Layer 4 of a small transformer language model trained on English Wikipedia (13 layers, counted from 0, width 128).
Take only the direct path to the model's output, skipping the later layers: a vector added to the residual stream pushes a token's score in proportion to its dot product with that token's output vector.

Output vectors of the tokens that the questions are about. A number n stands for (n - 500) times 0.0023.
"ful": 481,401,614,491,402,486,617,510,293,558,644,282,112,500,753,332,467,353,455,324,282,522,414,677,576,135,690,455,370,558,555,432,563,527,699,364,889,710,102,402,488,514,351,502,273,357,180,325,322,752,520,657,521,429,553,578,378,548,478,613,600,463,492,693,485,405,712,599,62,323,238,418,500,577,638,429,404,376,417,324,210,608,509,323,648,433,452,382,455,605,643,568,306,514,379,525,460,643,356,672,585,716,397,796,519,718,622,572,597,345,529,685,337,591,322,481,740,473,739,666,608,193,602,180,628,569,454,446
"iness": 466,596,686,588,545,526,601,358,280,689,416,226,408,285,656,564,824,145,576,321,273,415,437,539,423,544,647,664,532,751,725,444,615,284,626,594,387,509,444,605,391,642,271,469,382,532,254,732,407,510,510,390,679,308,317,792,285,481,256,434,666,745,370,452,390,510,481,546,411,352,257,592,609,397,561,596,622,290,555,564,665,833,307,626,723,510,427,440,596,470,417,458,603,309,702,430,495,586,485,835,301,624,480,355,528,435,267,671,622,237,927,476,202,746,338,702,785,491,410,687,473,300,590,475,621,613,396,518
"ble": 275,603,838,659,760,487,565,424,509,656,558,419,369,815,378,431,279,183,401,575,284,395,563,437,500,581,613,418,432,482,570,403,496,179,528,357,658,528,250,234,560,306,728,463,252,546,344,369,426,808,410,547,662,473,426,452,504,455,645,566,646,592,406,665,243,495,382,504,214,608,462,526,421,523,434,635,232,704,524,842,472,393,543,160,657,427,374,439,534,542,374,530,529,491,679,715,214,555,427,529,481,643,491,416,491,666,124,596,351,451,588,590,354,712,302,437,467,594,597,581,312,543,769,321,424,671,504,410
"uro": 728,382,708,379,561,472,462,566,588,528,687,542,415,719,782,407,458,601,456,474,333,323,530,496,374,679,621,347,336,569,533,538,321,717,469,565,484,367,385,404,603,343,483,483,435,639,547,453,541,457,323,421,555,685,331,407,546,475,605,674,617,323,482,396,224,509,496,497,336,484,279,335,583,470,308,361,717,284,507,357,635,596,560,260,811,418,390,300,404,540,409,670,198,439,664,434,689,294,376,343,513,529,352,285,546,420,454,470,710,500,844,694,158,569,508,462,658,376,500,688,208,476,524,453,394,750,492,508
" built": 544,585,383,353,655,489,601,346,628,676,812,457,224,471,627,697,514,530,593,387,511,483,439,536,363,413,469,438,402,540,705,388,538,309,736,485,455,455,493,599,545,524,627,485,519,487,515,475,662,504,372,548,773,479,573,524,259,325,677,461,456,566,305,500,596,320,434,701,650,418,622,302,454,631,539,625,514,421,341,397,585,560,636,480,509,234,324,580,466,309,753,517,480,341,584,559,580,557,471,603,538,624,489,437,440,690,310,468,416,591,430,436,413,562,480,511,638,595,627,730,476,472,543,445,700,735,430,626
"uary": 596,539,591,343,582,426,694,667,470,361,662,505,317,540,697,369,778,366,293,732,707,505,640,825,516,657,513,327,477,313,626,335,772,467,516,607,519,572,250,211,300,413,661,421,504,649,687,445,562,642,401,557,322,599,200,543,702,917,327,833,741,127,474,510,325,516,428,603,805,391,547,306,519,399,437,663,330,553,569,454,572,642,481,593,729,23,306,567,509,328,532,533,684,471,566,593,426,542,415,753,605,416,454,42,252,741,339,513,534,432,351,554,560,615,625,485,865,800,569,523,444,481,523,424,708,766,505,613
" player": 512,496,388,756,516,433,571,683,323,678,649,500,478,665,504,397,531,556,391,404,516,435,629,367,438,518,706,445,540,583,485,535,545,308,415,675,345,504,459,374,350,625,704,505,325,380,484,447,560,662,325,661,682,419,671,567,523,527,696,411,644,197,628,600,399,753,557,618,254,474,515,367,413,500,429,713,516,455,419,209,564,496,541,439,524,471,566,369,218,435,433,526,637,519,294,436,525,518,449,432,266,700,187,420,348,406,313,621,538,201,476,365,406,623,533,682,533,529,684,350,390,451,493,322,457,409,390,574
" career": 618,436,401,451,650,462,675,513,385,471,644,261,476,643,304,528,693,482,433,421,469,556,582,336,200,643,440,568,650,626,458,500,689,553,558,500,454,570,424,188,464,483,717,479,419,299,605,511,253,758,388,677,519,398,526,549,436,616,476,394,467,538,504,623,411,500,392,788,364,197,545,512,580,391,500,752,729,244,515,500,350,521,672,628,585,569,470,399,488,679,298,500,655,782,338,593,173,540,409,512,364,627,341,265,555,415,353,492,604,407,644,547,136,838,408,436,479,581,540,698,220,442,460,347,419,438,337,683
"ver": 481,721,398,756,617,480,538,638,500,374,469,632,500,814,614,471,564,539,193,407,410,444,417,310,404,575,602,500,375,711,592,436,477,565,429,384,574,561,338,563,677,548,546,479,374,465,481,519,416,358,472,477,467,298,577,609,362,708,684,452,406,382,444,411,320,278,357,524,519,468,625,532,474,684,541,481,595,558,371,326,488,351,691,482,618,431,107,326,500,184,472,312,633,391,346,801,409,380,428,573,644,440,562,770,411,541,455,383,628,288,480,616,454,482,412,534,373,550,482,614,457,664,584,504,643,450,478,543
"ran": 488,538,438,274,641,477,483,636,508,513,420,272,632,562,798,441,508,496,512,564,647,465,202,504,379,459,642,307,522,593,500,254,412,355,544,484,470,651,400,294,458,601,504,425,545,586,535,572,460,593,676,350,512,356,523,474,564,511,633,514,634,340,540,726,516,488,367,482,289,573,489,544,586,624,500,553,577,478,413,520,532,549,584,607,609,364,324,423,640,440,680,708,387,592,438,239,468,443,473,133,581,477,598,784,317,366,425,666,266,521,557,511,585,555,600,587,629,831,468,626,453,327,756,566,431,407,556,598
"ourt": 451,312,493,383,496,569,642,893,566,405,716,655,628,342,658,610,730,362,291,360,577,300,656,522,390,557,477,403,339,557,597,629,349,507,678,614,677,497,519,449,494,634,624,431,373,587,451,452,586,572,414,485,613,703,318,593,188,656,377,653,486,384,657,533,385,772,352,521,546,429,352,479,776,568,567,548,377,443,387,466,504,317,489,465,722,496,515,471,580,523,516,628,586,342,625,339,521,653,478,455,551,628,381,512,493,570,289,461,478,463,411,507,586,464,417,434,455,738,631,500,458,357,469,598,570,715,428,486
"ric": 336,480,446,288,762,449,364,195,768,383,523,520,414,696,538,380,597,417,252,536,450,466,366,512,217,518,525,490,195,369,422,514,422,370,749,430,480,606,314,325,348,429,369,439,420,432,442,438,737,533,365,412,588,444,500,589,536,395,344,419,654,236,364,460,370,538,492,413,388,558,489,500,563,693,445,580,565,757,606,546,483,707,738,320,701,165,460,509,481,475,362,643,511,746,373,254,605,390,520,515,462,688,654,659,543,456,520,582,410,430,728,492,667,659,538,335,680,626,248,576,427,535,474,414,427,451,646,446
"ers": 346,465,571,359,460,505,546,488,408,465,301,674,461,465,330,534,481,476,654,500,220,402,399,480,512,426,510,304,566,512,534,462,366,315,386,412,250,588,516,557,343,675,476,507,486,595,718,453,414,623,512,693,475,295,560,683,438,574,411,311,459,489,584,627,746,671,761,435,241,493,345,615,610,776,387,380,394,522,643,596,725,630,704,286,665,479,333,281,526,704,475,552,432,530,682,556,754,566,445,543,471,715,665,290,443,483,596,510,719,627,634,384,516,496,522,558,519,702,594,566,522,665,424,698,609,405,698,567
"pen": 406,486,487,474,628,462,492,707,500,310,553,299,505,686,610,343,725,514,304,452,510,462,523,403,554,587,935,475,365,767,701,496,455,478,519,552,706,724,269,532,461,473,509,462,359,478,575,421,345,809,220,429,600,368,791,474,482,693,669,218,710,397,472,786,714,519,397,537,655,509,635,587,540,341,709,697,537,500,701,382,486,224,666,607,672,396,541,288,465,231,352,403,866,629,566,410,346,603,440,636,558,595,320,648,482,818,599,810,607,513,671,454,630,429,586,578,638,617,466,721,557,314,778,519,610,418,455,456
"ops": 325,424,558,435,339,450,507,357,306,558,798,241,397,784,554,544,728,148,458,546,554,329,327,705,419,565,573,472,564,716,648,751,330,138,496,623,617,478,332,240,329,621,508,458,399,601,463,401,226,500,454,479,561,687,410,358,449,552,427,430,294,266,497,449,272,521,508,478,418,439,603,504,602,244,511,428,613,492,469,512,558,587,637,470,640,647,400,527,519,513,586,542,730,426,423,438,608,410,560,596,623,567,335,442,473,709,539,528,811,547,698,476,423,577,403,468,355,470,575,553,519,357,616,578,544,670,441,683
"aff": 429,340,387,696,602,487,537,269,362,549,679,478,434,362,362,532,669,477,481,419,511,261,408,529,399,242,510,410,542,567,589,635,490,259,354,676,561,483,335,471,380,428,385,422,576,524,489,506,331,616,581,356,544,442,384,606,373,845,513,500,455,235,382,616,519,554,404,482,526,542,587,517,643,362,560,606,463,454,343,560,458,261,573,503,678,366,430,591,362,504,653,567,571,351,627,318,572,466,603,419,651,583,455,591,446,378,320,604,632,364,678,675,622,412,541,383,438,604,684,628,312,366,408,534,643,492,443,727
"als": 335,367,628,573,425,553,405,449,532,658,425,251,310,369,576,598,565,400,648,749,517,184,386,577,448,398,475,487,412,257,319,739,489,669,344,496,524,704,441,572,473,595,606,463,427,701,426,448,496,488,517,596,575,645,690,453,660,742,359,582,600,417,164,460,433,585,586,442,388,523,546,473,761,603,544,617,297,469,546,649,558,604,739,628,712,670,354,373,409,377,582,655,725,434,397,592,564,386,378,560,820,780,354,349,223,624,552,514,457,496,564,399,386,679,640,468,344,626,636,717,554,508,556,521,552,554,488,512

Each question shows what one neuron of this layer's MLP adds at an activation of 1. A number n stands for (n - 500) times 0.0012.

n276: 446,623,672,521,447,455,488,528,600,510,428,461,418,441,605,645,641,457,467,650,560,491,603,522,334,390,352,649,523,549,440,485,374,460,327,506,506,625,454,559,621,440,546,476,630,515,325,422,593,631,389,356,389,447,368,585,547,669,543,452,517,547,433,533,402,497,365,630,585,445,370,538,548,408,381,735,610,374,391,447,367,540,534,411,511,462,453,591,395,620,336,402,603,521,625,349,596,586,310,550,237,543,457,631,527,452,456,560,376,534,581,298,424,489,629,691,458,482,420,470,617,340,503,611,785,487,394,466
Which of these tokens does it push down most? "ers"

n52: 451,359,392,463,424,500,481,434,555,685,424,392,514,697,531,536,464,459,603,481,525,483,316,411,490,531,656,507,603,446,576,617,382,565,342,560,516,726,352,363,428,566,551,591,357,791,593,493,265,546,608,541,563,475,621,464,331,453,647,596,367,558,557,618,298,576,475,565,468,532,217,553,457,282,533,354,394,665,468,428,563,538,623,542,609,497,458,337,503,280,543,525,631,722,690,522,571,463,392,298,563,500,651,423,603,484,481,509,386,627,407,425,577,579,473,575,301,536,374,731,596,409,273,340,436,380,607,469
Which of these tokens does it push down most? "uary"

n100: 590,449,606,454,429,523,684,767,484,429,429,623,466,586,372,484,325,610,477,462,606,596,487,648,467,546,613,544,487,521,481,448,333,604,384,424,622,670,500,632,460,484,654,309,392,624,598,354,504,355,411,422,627,361,521,319,643,543,334,533,503,542,763,452,613,601,427,548,389,463,520,503,573,412,555,405,443,507,417,462,441,456,527,507,420,378,650,371,617,427,381,660,523,567,181,726,307,606,500,392,353,546,566,638,575,641,620,614,487,598,531,247,532,524,640,367,406,392,524,565,525,547,453,596,702,573,707,476
Which of these tokens does it push up most? "pen"

n44: 565,553,453,488,477,461,453,446,509,487,536,660,459,412,586,485,506,647,491,637,497,604,518,463,561,388,644,475,415,600,323,491,506,657,646,375,331,420,568,328,652,619,543,485,428,518,442,488,623,470,276,497,470,514,677,847,389,546,545,554,480,720,543,390,485,422,749,518,673,471,732,371,593,508,606,683,674,539,417,397,335,592,603,573,504,535,358,531,466,442,439,528,497,435,509,711,628,433,523,457,428,488,585,662,470,497,619,355,479,472,564,605,512,568,583,303,523,485,535,363,555,518,540,623,564,567,494,427
Which three tokens does it push up most, strongest first? "ver", " built", "ric"

n194: 515,372,698,566,645,434,614,679,257,743,705,399,519,567,577,524,607,556,533,561,557,600,621,370,531,464,396,500,494,627,511,440,547,583,559,561,399,599,497,533,385,464,714,452,698,585,486,395,490,538,405,609,476,450,542,781,608,491,497,452,592,471,578,595,338,431,274,548,480,537,509,401,808,483,497,647,402,437,564,279,578,672,372,383,511,535,487,415,412,386,596,564,573,450,494,420,610,564,376,483,464,573,606,437,347,666,512,381,518,581,543,519,442,568,500,419,432,532,592,533,390,439,475,547,527,554,455,613
Which three tokens does it push up most, strongest first? "uary", " player", " career"

n249: 412,430,555,374,705,451,273,383,423,518,650,471,486,506,344,464,471,354,312,564,434,463,679,635,550,503,497,439,631,545,391,632,617,591,607,444,328,759,413,477,456,373,484,490,503,519,551,336,467,302,417,418,612,445,683,493,487,440,276,533,396,690,566,412,530,615,294,500,785,409,429,600,606,530,426,401,541,425,315,581,398,487,408,244,458,458,466,447,422,548,472,451,427,274,497,516,442,607,561,478,536,527,383,392,493,343,503,472,513,620,589,483,500,482,396,319,264,545,646,582,578,265,510,524,403,629,430,259
Which of these tokens does it push down most? "ran"

n91: 487,716,500,616,529,546,516,524,490,457,383,588,590,417,409,536,428,602,454,423,635,567,626,635,299,503,611,405,532,378,606,484,771,459,334,598,429,703,578,432,364,656,414,517,371,506,471,307,598,487,576,588,378,527,588,672,683,557,500,631,491,333,588,461,520,651,510,625,692,541,385,356,592,527,422,562,544,611,389,342,414,472,546,559,512,326,638,364,388,452,630,378,669,523,613,338,593,467,525,304,592,500,497,417,740,546,503,534,500,611,535,469,344,413,433,482,444,490,813,676,557,570,597,579,376,594,205,420
Which two tokens does it push up most, strongest first? "uary", " player"

n92: 629,391,684,483,702,409,454,278,500,504,697,437,528,520,358,358,597,551,426,650,580,408,470,538,394,450,493,341,556,521,500,652,447,572,357,504,538,411,573,583,632,596,649,486,544,314,393,430,407,526,521,336,470,503,475,807,575,503,494,714,741,303,168,580,606,333,507,351,693,574,500,581,543,410,675,597,390,507,393,609,540,490,550,521,594,526,345,468,383,520,313,491,507,441,661,284,563,541,504,344,358,653,534,429,490,459,516,662,441,299,481,445,468,408,572,449,460,375,571,664,558,479,483,370,500,546,287,314
Which two tokens does it push up most, strongest first? "aff", "als"

n261: 365,321,533,569,679,239,357,479,407,665,558,684,497,576,503,404,471,555,513,408,721,430,438,450,680,488,573,554,449,592,646,533,636,638,610,469,402,576,438,587,753,513,513,566,503,471,336,578,579,436,527,322,405,575,433,518,439,623,432,650,631,650,387,419,477,415,507,613,561,674,423,570,609,379,307,725,607,598,465,596,520,631,415,562,293,619,726,704,389,417,420,358,391,587,480,367,855,374,411,460,569,384,430,414,418,390,396,373,471,561,462,426,554,539,436,405,447,471,479,399,461,593,417,617,507,441,559,439
Which of these tokens does it push up most? "uro"

n283: 593,513,402,514,419,372,631,518,500,589,487,493,447,703,167,540,349,554,557,421,494,308,249,552,510,468,338,424,487,466,490,395,504,628,323,554,604,407,310,490,591,387,409,462,439,497,598,315,437,576,447,490,581,422,518,489,533,448,350,608,472,645,562,420,500,446,417,388,470,461,608,669,399,450,630,540,542,561,532,407,365,464,813,298,583,493,645,446,554,336,302,469,575,722,307,487,588,692,680,515,453,677,568,611,348,468,471,337,342,484,611,385,732,463,410,409,522,273,425,430,605,294,483,553,699,471,585,519
Which of these tokens does it push up most? "ric"

n186: 599,568,564,505,571,392,392,591,405,624,597,492,455,576,584,441,443,425,481,555,606,550,315,414,439,442,533,389,468,502,503,628,432,325,487,408,406,396,520,580,612,644,471,601,497,550,398,597,542,436,602,479,497,513,590,479,688,398,482,481,525,476,536,460,428,476,604,323,516,665,480,553,393,540,377,481,492,619,454,582,562,635,500,440,427,378,491,472,559,642,541,470,514,351,483,649,356,307,576,632,505,421,585,305,757,462,290,526,452,302,370,564,615,428,414,453,393,529,466,503,541,533,597,540,409,489,514,597
Which of these tokens does it push down most? "pen"

n282: 507,444,275,311,430,594,813,514,284,592,214,606,482,347,559,477,520,470,500,627,443,500,645,566,428,403,788,545,477,433,573,443,696,307,619,479,613,400,521,424,358,560,613,625,705,601,335,557,541,662,447,548,554,432,432,412,579,510,433,550,450,418,510,527,452,497,347,372,503,583,517,524,428,565,305,386,468,654,390,405,423,673,550,588,449,405,549,532,440,634,500,559,541,586,451,554,536,486,478,500,500,334,599,440,436,657,698,513,625,635,471,815,471,604,335,435,723,438,528,470,532,626,294,665,616,713,436,450
Which three tokens does it push up most, strongest first? "uary", "ful", "ers"

n48: 484,399,463,553,435,550,352,559,581,507,579,342,618,523,637,366,530,432,384,374,459,490,463,671,564,742,568,503,484,608,629,663,625,213,671,652,444,609,488,471,346,310,487,295,423,464,465,517,658,337,458,722,749,620,564,666,536,233,519,500,720,630,388,467,287,583,525,520,448,342,415,444,553,491,582,563,567,523,475,594,287,535,371,570,481,304,361,509,478,387,291,491,580,340,493,566,492,470,489,603,367,648,675,598,401,500,558,563,539,429,439,507,410,551,466,636,593,727,528,612,496,395,544,479,621,539,490,587
Which of these tokens does it push up most? "iness"

n49: 529,464,487,470,711,500,330,469,416,503,353,465,624,491,573,433,538,516,482,442,630,647,369,320,582,442,542,576,491,567,455,479,481,326,479,591,286,446,516,570,503,526,403,506,438,376,374,402,598,351,394,659,494,418,421,487,610,533,469,574,439,393,685,187,485,462,601,431,477,599,479,571,522,711,404,307,426,482,632,506,702,534,495,301,476,497,509,542,422,584,700,547,557,436,429,475,353,575,188,500,604,407,485,594,538,561,497,553,384,544,606,476,517,546,515,462,554,477,353,438,459,742,452,590,569,579,542,383
Which of these tokens does it push down most? " career"

n126: 562,664,336,339,381,625,479,608,566,631,489,352,460,394,550,433,500,478,633,365,528,616,552,570,553,477,364,645,460,552,523,663,412,598,497,682,622,636,530,318,506,645,372,577,451,590,353,627,539,548,557,552,538,620,407,476,603,517,444,384,596,388,617,572,461,451,448,490,511,466,494,464,605,626,559,562,374,392,581,519,560,396,359,520,513,559,469,339,482,508,491,462,481,561,531,441,401,652,659,485,380,429,522,451,397,538,379,482,545,454,453,556,639,532,547,576,293,484,678,562,611,464,353,446,594,523,497,480
Which of these tokens does it push up most? "ourt"

n190: 443,460,494,427,500,558,435,570,477,497,477,529,333,520,431,731,506,495,369,424,414,429,535,542,414,495,467,506,638,537,665,541,479,425,675,355,603,543,497,760,398,371,486,579,436,551,478,509,346,526,390,450,561,492,491,386,245,533,464,555,403,477,366,360,238,572,438,257,313,461,413,428,441,548,357,454,374,561,374,517,448,433,524,433,673,469,372,366,533,596,478,551,444,588,527,360,527,559,320,587,494,605,485,436,564,500,511,343,613,421,447,515,407,537,491,363,696,494,589,736,634,420,479,576,391,555,553,576
Which of these tokens does it push up most? "ful"

n315: 407,609,376,520,357,493,456,589,733,457,419,655,349,376,288,574,487,605,765,478,497,768,352,641,327,656,480,450,490,642,450,261,313,523,377,750,408,500,536,429,513,452,491,401,569,618,349,396,165,596,572,478,595,388,626,511,487,417,337,341,494,602,625,568,387,461,622,496,471,373,597,503,486,319,461,555,324,650,490,545,556,581,488,569,661,676,449,663,457,551,455,400,431,561,558,475,512,686,436,583,425,477,444,559,425,454,554,676,458,534,472,493,592,446,527,655,521,312,531,425,479,450,510,459,490,476,467,304
Which three tokens does it push up most, strongest first? "ers", "iness", "pen"

n243: 531,373,430,519,459,540,503,330,314,674,447,457,435,485,679,684,540,486,288,549,364,573,447,513,656,389,567,567,627,660,589,459,552,660,438,414,526,646,537,669,365,426,458,443,350,591,317,494,455,420,349,393,500,431,560,476,543,433,635,509,558,515,658,423,193,612,404,462,482,307,558,453,410,480,494,556,518,429,398,329,550,458,772,392,496,515,500,547,450,485,460,298,544,485,578,530,588,589,574,438,675,327,522,510,571,599,385,323,470,349,560,648,328,517,516,466,497,594,503,534,631,659,535,389,408,338,456,520
Which three tokens does it push up most, strongest first? "ver", "ful", "iness"

n257: 614,559,333,524,327,567,441,628,420,337,633,909,522,464,588,377,536,354,406,390,457,735,622,647,398,460,319,462,302,492,500,479,427,469,413,400,546,574,453,500,506,587,506,512,634,488,568,278,547,515,551,587,451,438,490,500,435,441,442,506,540,491,456,488,429,536,587,650,491,410,541,657,513,461,551,336,471,564,487,458,585,281,475,439,543,392,366,647,468,467,308,475,371,539,484,509,629,522,705,443,521,657,546,587,482,426,385,457,399,537,412,632,462,555,569,602,520,414,452,388,467,314,572,755,546,519,337,363
Which of these tokens does it push up most? "ourt"

n46: 648,547,547,669,651,530,465,629,409,546,357,396,264,346,494,550,682,447,482,585,526,266,618,515,708,410,690,639,588,351,472,497,290,445,286,500,508,570,454,571,642,660,488,455,500,754,454,599,354,468,387,552,575,447,545,474,485,610,627,557,525,438,468,494,527,422,551,581,573,423,528,551,410,539,470,350,509,509,373,412,644,520,494,317,598,273,462,483,565,418,615,508,494,444,553,526,617,354,513,543,641,406,479,357,608,306,555,349,453,497,393,500,465,377,574,519,664,441,389,563,519,472,521,465,418,541,427,390
Which of these tokens does it push down most? " career"

n246: 599,503,458,610,391,684,721,516,409,637,574,503,412,715,532,638,565,528,182,527,470,598,365,654,532,453,455,442,518,404,462,575,572,651,475,798,494,470,740,254,455,485,452,317,584,482,431,478,386,614,497,664,650,440,600,405,482,414,415,379,677,381,329,482,535,419,440,531,479,607,468,628,473,641,466,575,506,326,437,384,413,485,561,398,427,583,458,491,553,458,490,546,497,506,506,293,515,326,656,517,478,481,453,345,463,561,536,606,619,442,578,584,581,449,414,530,333,582,490,481,587,408,302,552,519,374,623,444
Which two tokens does it push up most, strongest first? " player", "ops"

n175: 432,405,626,376,440,483,304,547,604,624,412,575,504,673,489,389,452,509,586,500,454,382,493,415,472,577,574,405,757,361,604,345,654,676,493,627,648,471,637,497,486,429,596,462,428,680,520,599,481,537,367,556,387,440,529,399,303,336,335,630,545,527,724,490,389,340,613,475,510,246,475,326,584,576,406,500,282,432,449,631,720,464,634,640,436,517,274,603,565,363,441,665,618,409,268,419,342,375,440,367,579,611,340,333,599,458,467,597,557,317,579,415,430,553,475,330,349,457,482,456,673,629,416,536,611,424,711,452
Which of these tokens does it push up most? "als"

n150: 404,500,633,758,457,729,518,458,452,383,606,509,551,396,600,458,339,608,402,438,308,419,414,305,643,705,478,644,687,489,491,610,395,491,458,484,514,630,461,434,554,431,747,405,528,432,529,613,692,524,494,445,485,345,480,566,589,481,422,503,679,482,474,663,466,561,373,613,464,602,563,481,431,393,545,579,412,694,306,596,558,538,480,590,529,494,344,399,416,506,480,638,454,545,681,590,554,624,560,510,613,408,438,535,518,457,586,468,372,543,573,358,677,667,628,503,539,658,413,512,470,491,534,481,661,607,657,466
Which of these tokens does it push up most? "ble"

n125: 591,529,436,475,469,475,645,570,605,424,481,622,490,414,523,637,673,554,402,540,379,535,494,653,351,459,623,347,614,497,229,522,401,448,334,497,648,524,486,488,464,409,582,606,230,577,439,336,413,569,343,476,573,643,734,490,392,358,383,393,509,568,600,481,262,468,638,356,574,636,477,378,768,603,575,665,527,661,419,575,522,442,379,480,782,506,473,356,605,531,364,485,519,432,408,464,635,394,576,465,541,596,542,634,557,426,432,434,522,485,427,516,377,474,529,602,476,385,574,554,288,351,539,247,429,557,395,467
Which of these tokens does it push down most? "uary"

n85: 467,497,382,512,487,400,541,367,521,431,518,476,516,635,593,369,356,460,539,638,460,503,691,354,620,486,605,373,597,484,414,603,686,301,419,657,492,539,560,643,659,586,366,543,624,682,503,413,617,449,563,344,434,617,497,586,358,522,489,611,492,515,462,575,583,663,622,247,521,408,345,314,519,453,330,476,322,253,554,387,479,436,407,354,465,512,440,537,646,350,610,394,223,577,582,546,450,620,595,253,433,436,564,519,473,571,450,511,565,545,605,391,409,514,543,458,510,485,500,377,500,469,398,462,534,548,415,528
Which of these tokens does it push up most? "uro"

n319: 483,495,690,373,487,544,503,580,437,542,558,442,475,326,491,560,663,570,438,494,447,322,376,376,398,566,452,563,529,627,475,450,335,690,488,379,607,425,468,650,530,352,441,630,570,477,514,430,513,402,512,595,561,413,525,494,428,554,406,564,508,400,413,474,420,532,463,258,566,374,581,453,400,519,563,564,266,450,630,480,409,433,660,512,675,396,574,464,633,449,553,587,473,595,677,606,524,402,468,513,721,447,482,478,576,585,693,525,549,558,556,648,639,423,269,374,415,606,550,491,487,279,461,414,420,525,491,742
Which of these tokens does it push down most? " player"

n55: 538,411,315,407,559,484,531,811,675,333,592,522,557,444,418,531,427,562,605,559,324,565,490,474,500,485,757,507,556,517,573,593,510,611,705,652,470,436,546,437,461,267,402,523,529,488,340,449,521,519,480,354,564,550,582,358,419,490,304,538,387,503,350,333,477,586,656,378,484,345,421,545,459,695,400,315,580,757,588,531,337,353,299,617,676,487,407,527,620,481,531,435,529,550,404,403,353,529,500,479,375,683,442,274,516,407,645,479,378,464,454,503,666,401,585,431,548,472,500,544,373,448,552,543,643,649,420,569
Which of these tokens does it push up most? "ourt"

n68: 419,591,509,605,485,370,440,494,649,639,489,469,411,377,523,486,531,533,401,516,299,583,579,448,405,561,488,564,590,536,655,554,491,268,520,422,497,431,421,336,462,455,519,412,494,547,361,388,288,314,417,452,649,612,406,445,561,675,548,542,666,533,522,528,483,570,356,687,398,656,500,447,352,357,539,399,519,492,605,456,627,470,526,390,540,478,323,537,500,569,370,735,497,517,503,476,500,406,479,475,506,474,357,387,416,386,596,569,398,632,438,567,443,526,491,524,630,503,652,626,470,382,710,476,517,518,591,545
Which two tokens does it push up most, strongest first? "ble", "uro"

n157: 476,236,500,601,424,233,594,475,351,447,428,593,558,517,414,561,500,420,406,507,183,616,654,550,642,523,621,689,503,428,559,458,667,368,473,338,484,382,481,435,285,641,570,398,552,432,681,545,554,527,361,420,507,603,433,632,554,603,493,344,358,459,457,483,676,597,504,462,507,444,386,515,489,391,445,531,553,517,651,653,399,683,597,577,781,418,391,457,434,399,418,407,423,408,504,418,684,659,285,634,343,584,644,339,549,471,587,457,554,695,664,507,789,535,482,649,641,347,441,490,414,588,660,733,758,625,486,552
Which three tokens does it push up most, strongest first? "ers", "iness", "uary"

n286: 446,594,671,647,321,439,688,571,556,113,463,678,457,444,699,473,547,539,449,497,636,659,476,587,420,364,628,629,487,638,684,353,418,713,554,551,468,785,309,560,451,497,559,521,602,678,415,537,294,540,411,360,476,462,460,522,540,621,288,524,275,550,471,594,514,402,417,416,536,526,528,530,504,613,316,507,546,578,295,430,595,302,506,475,365,550,461,465,407,447,424,557,473,350,338,635,512,586,566,669,401,291,634,439,242,424,648,529,570,475,412,581,329,395,368,621,547,344,522,358,427,413,531,543,434,579,486,576
Which of these tokens does it push down most? "ric"

n106: 560,557,314,564,546,550,446,433,522,400,406,475,550,473,388,596,566,589,442,505,550,404,371,446,511,451,423,557,633,389,592,478,523,480,442,358,510,349,293,344,466,607,484,598,550,416,624,514,267,500,614,582,408,459,446,497,408,333,574,409,596,661,585,527,384,630,337,363,581,394,626,547,515,359,703,564,615,447,432,560,469,492,495,553,379,519,616,424,361,573,601,469,705,576,595,566,431,316,482,328,444,567,559,482,469,370,508,416,353,609,588,394,554,459,585,410,443,394,424,553,605,503,511,456,449,541,424,388
Which of these tokens does it push up most? " career"

n197: 545,222,487,313,588,494,303,440,514,550,364,585,386,525,568,579,457,609,497,525,383,457,434,562,675,529,520,567,653,497,419,428,509,576,359,418,377,573,562,328,574,503,489,379,663,500,423,474,245,475,473,655,506,447,619,544,497,570,492,454,332,475,404,531,622,375,403,584,400,617,509,581,472,561,584,514,442,514,433,441,526,470,572,539,303,626,500,414,530,600,524,569,445,609,286,527,503,401,503,456,377,316,370,452,551,441,533,603,553,553,401,332,448,344,427,426,503,400,497,574,687,637,561,581,393,397,494,422
Which of these tokens does it push up most? "ers"

n13: 566,495,553,542,512,481,610,599,451,591,412,467,515,619,466,576,602,591,425,292,379,562,740,503,463,490,489,642,476,400,471,645,561,534,519,465,619,415,472,462,305,418,631,419,442,632,500,431,332,478,459,638,508,372,494,425,457,670,505,367,544,503,444,618,520,564,367,558,427,339,300,567,562,464,274,578,540,450,515,495,578,712,456,381,620,473,471,571,474,403,559,515,503,410,500,511,713,359,446,580,481,506,528,395,436,380,422,621,573,529,513,463,564,664,480,581,551,338,573,580,485,415,373,657,511,494,349,503
Which of these tokens does it push down most? "ran"

n209: 570,601,403,526,533,724,441,457,470,500,677,613,356,470,366,445,409,545,482,542,476,583,582,717,453,559,544,492,391,663,589,472,585,581,503,503,469,351,646,590,663,485,623,623,592,470,584,665,427,427,511,641,482,573,443,555,465,458,375,520,583,560,505,467,578,495,673,440,423,447,492,459,473,587,445,584,520,477,424,365,467,402,585,535,419,538,516,418,449,515,576,580,621,520,511,425,650,557,555,376,446,559,583,575,462,545,505,478,430,481,571,463,530,505,469,495,555,410,583,358,473,534,635,238,435,381,538,560
Which three tokens does it push up most, strongest first? " player", " built", "ful"

n136: 537,532,369,503,573,468,623,437,608,676,497,556,358,515,539,425,513,418,680,334,488,551,560,337,429,654,545,409,466,351,275,490,503,510,475,645,399,456,503,659,471,434,448,593,427,534,424,336,503,699,550,518,551,681,724,331,349,526,613,355,488,509,415,659,661,554,460,500,515,669,454,655,378,488,425,465,488,544,326,404,453,412,362,513,356,655,480,557,372,432,588,491,490,593,181,548,493,404,462,315,684,666,247,580,484,361,439,482,580,358,555,317,512,491,626,578,520,398,413,557,595,519,342,596,619,493,506,458
Which of these tokens does it push up most? " player"

n146: 520,450,399,422,493,466,627,440,464,379,430,480,423,588,659,305,423,530,258,480,494,636,716,514,435,466,569,517,520,467,567,362,419,431,513,643,346,546,497,348,514,440,555,541,419,657,724,443,370,378,768,519,409,531,561,368,552,517,636,309,409,503,635,672,640,386,661,256,457,669,355,440,518,500,556,634,477,634,578,622,651,571,562,631,288,477,739,468,500,605,622,568,520,559,695,688,413,657,515,207,544,381,490,653,346,560,415,662,444,494,642,445,357,521,572,392,349,526,493,717,392,326,455,623,394,379,517,616
Which two tokens does it push up most, strongest first? "ran", "pen"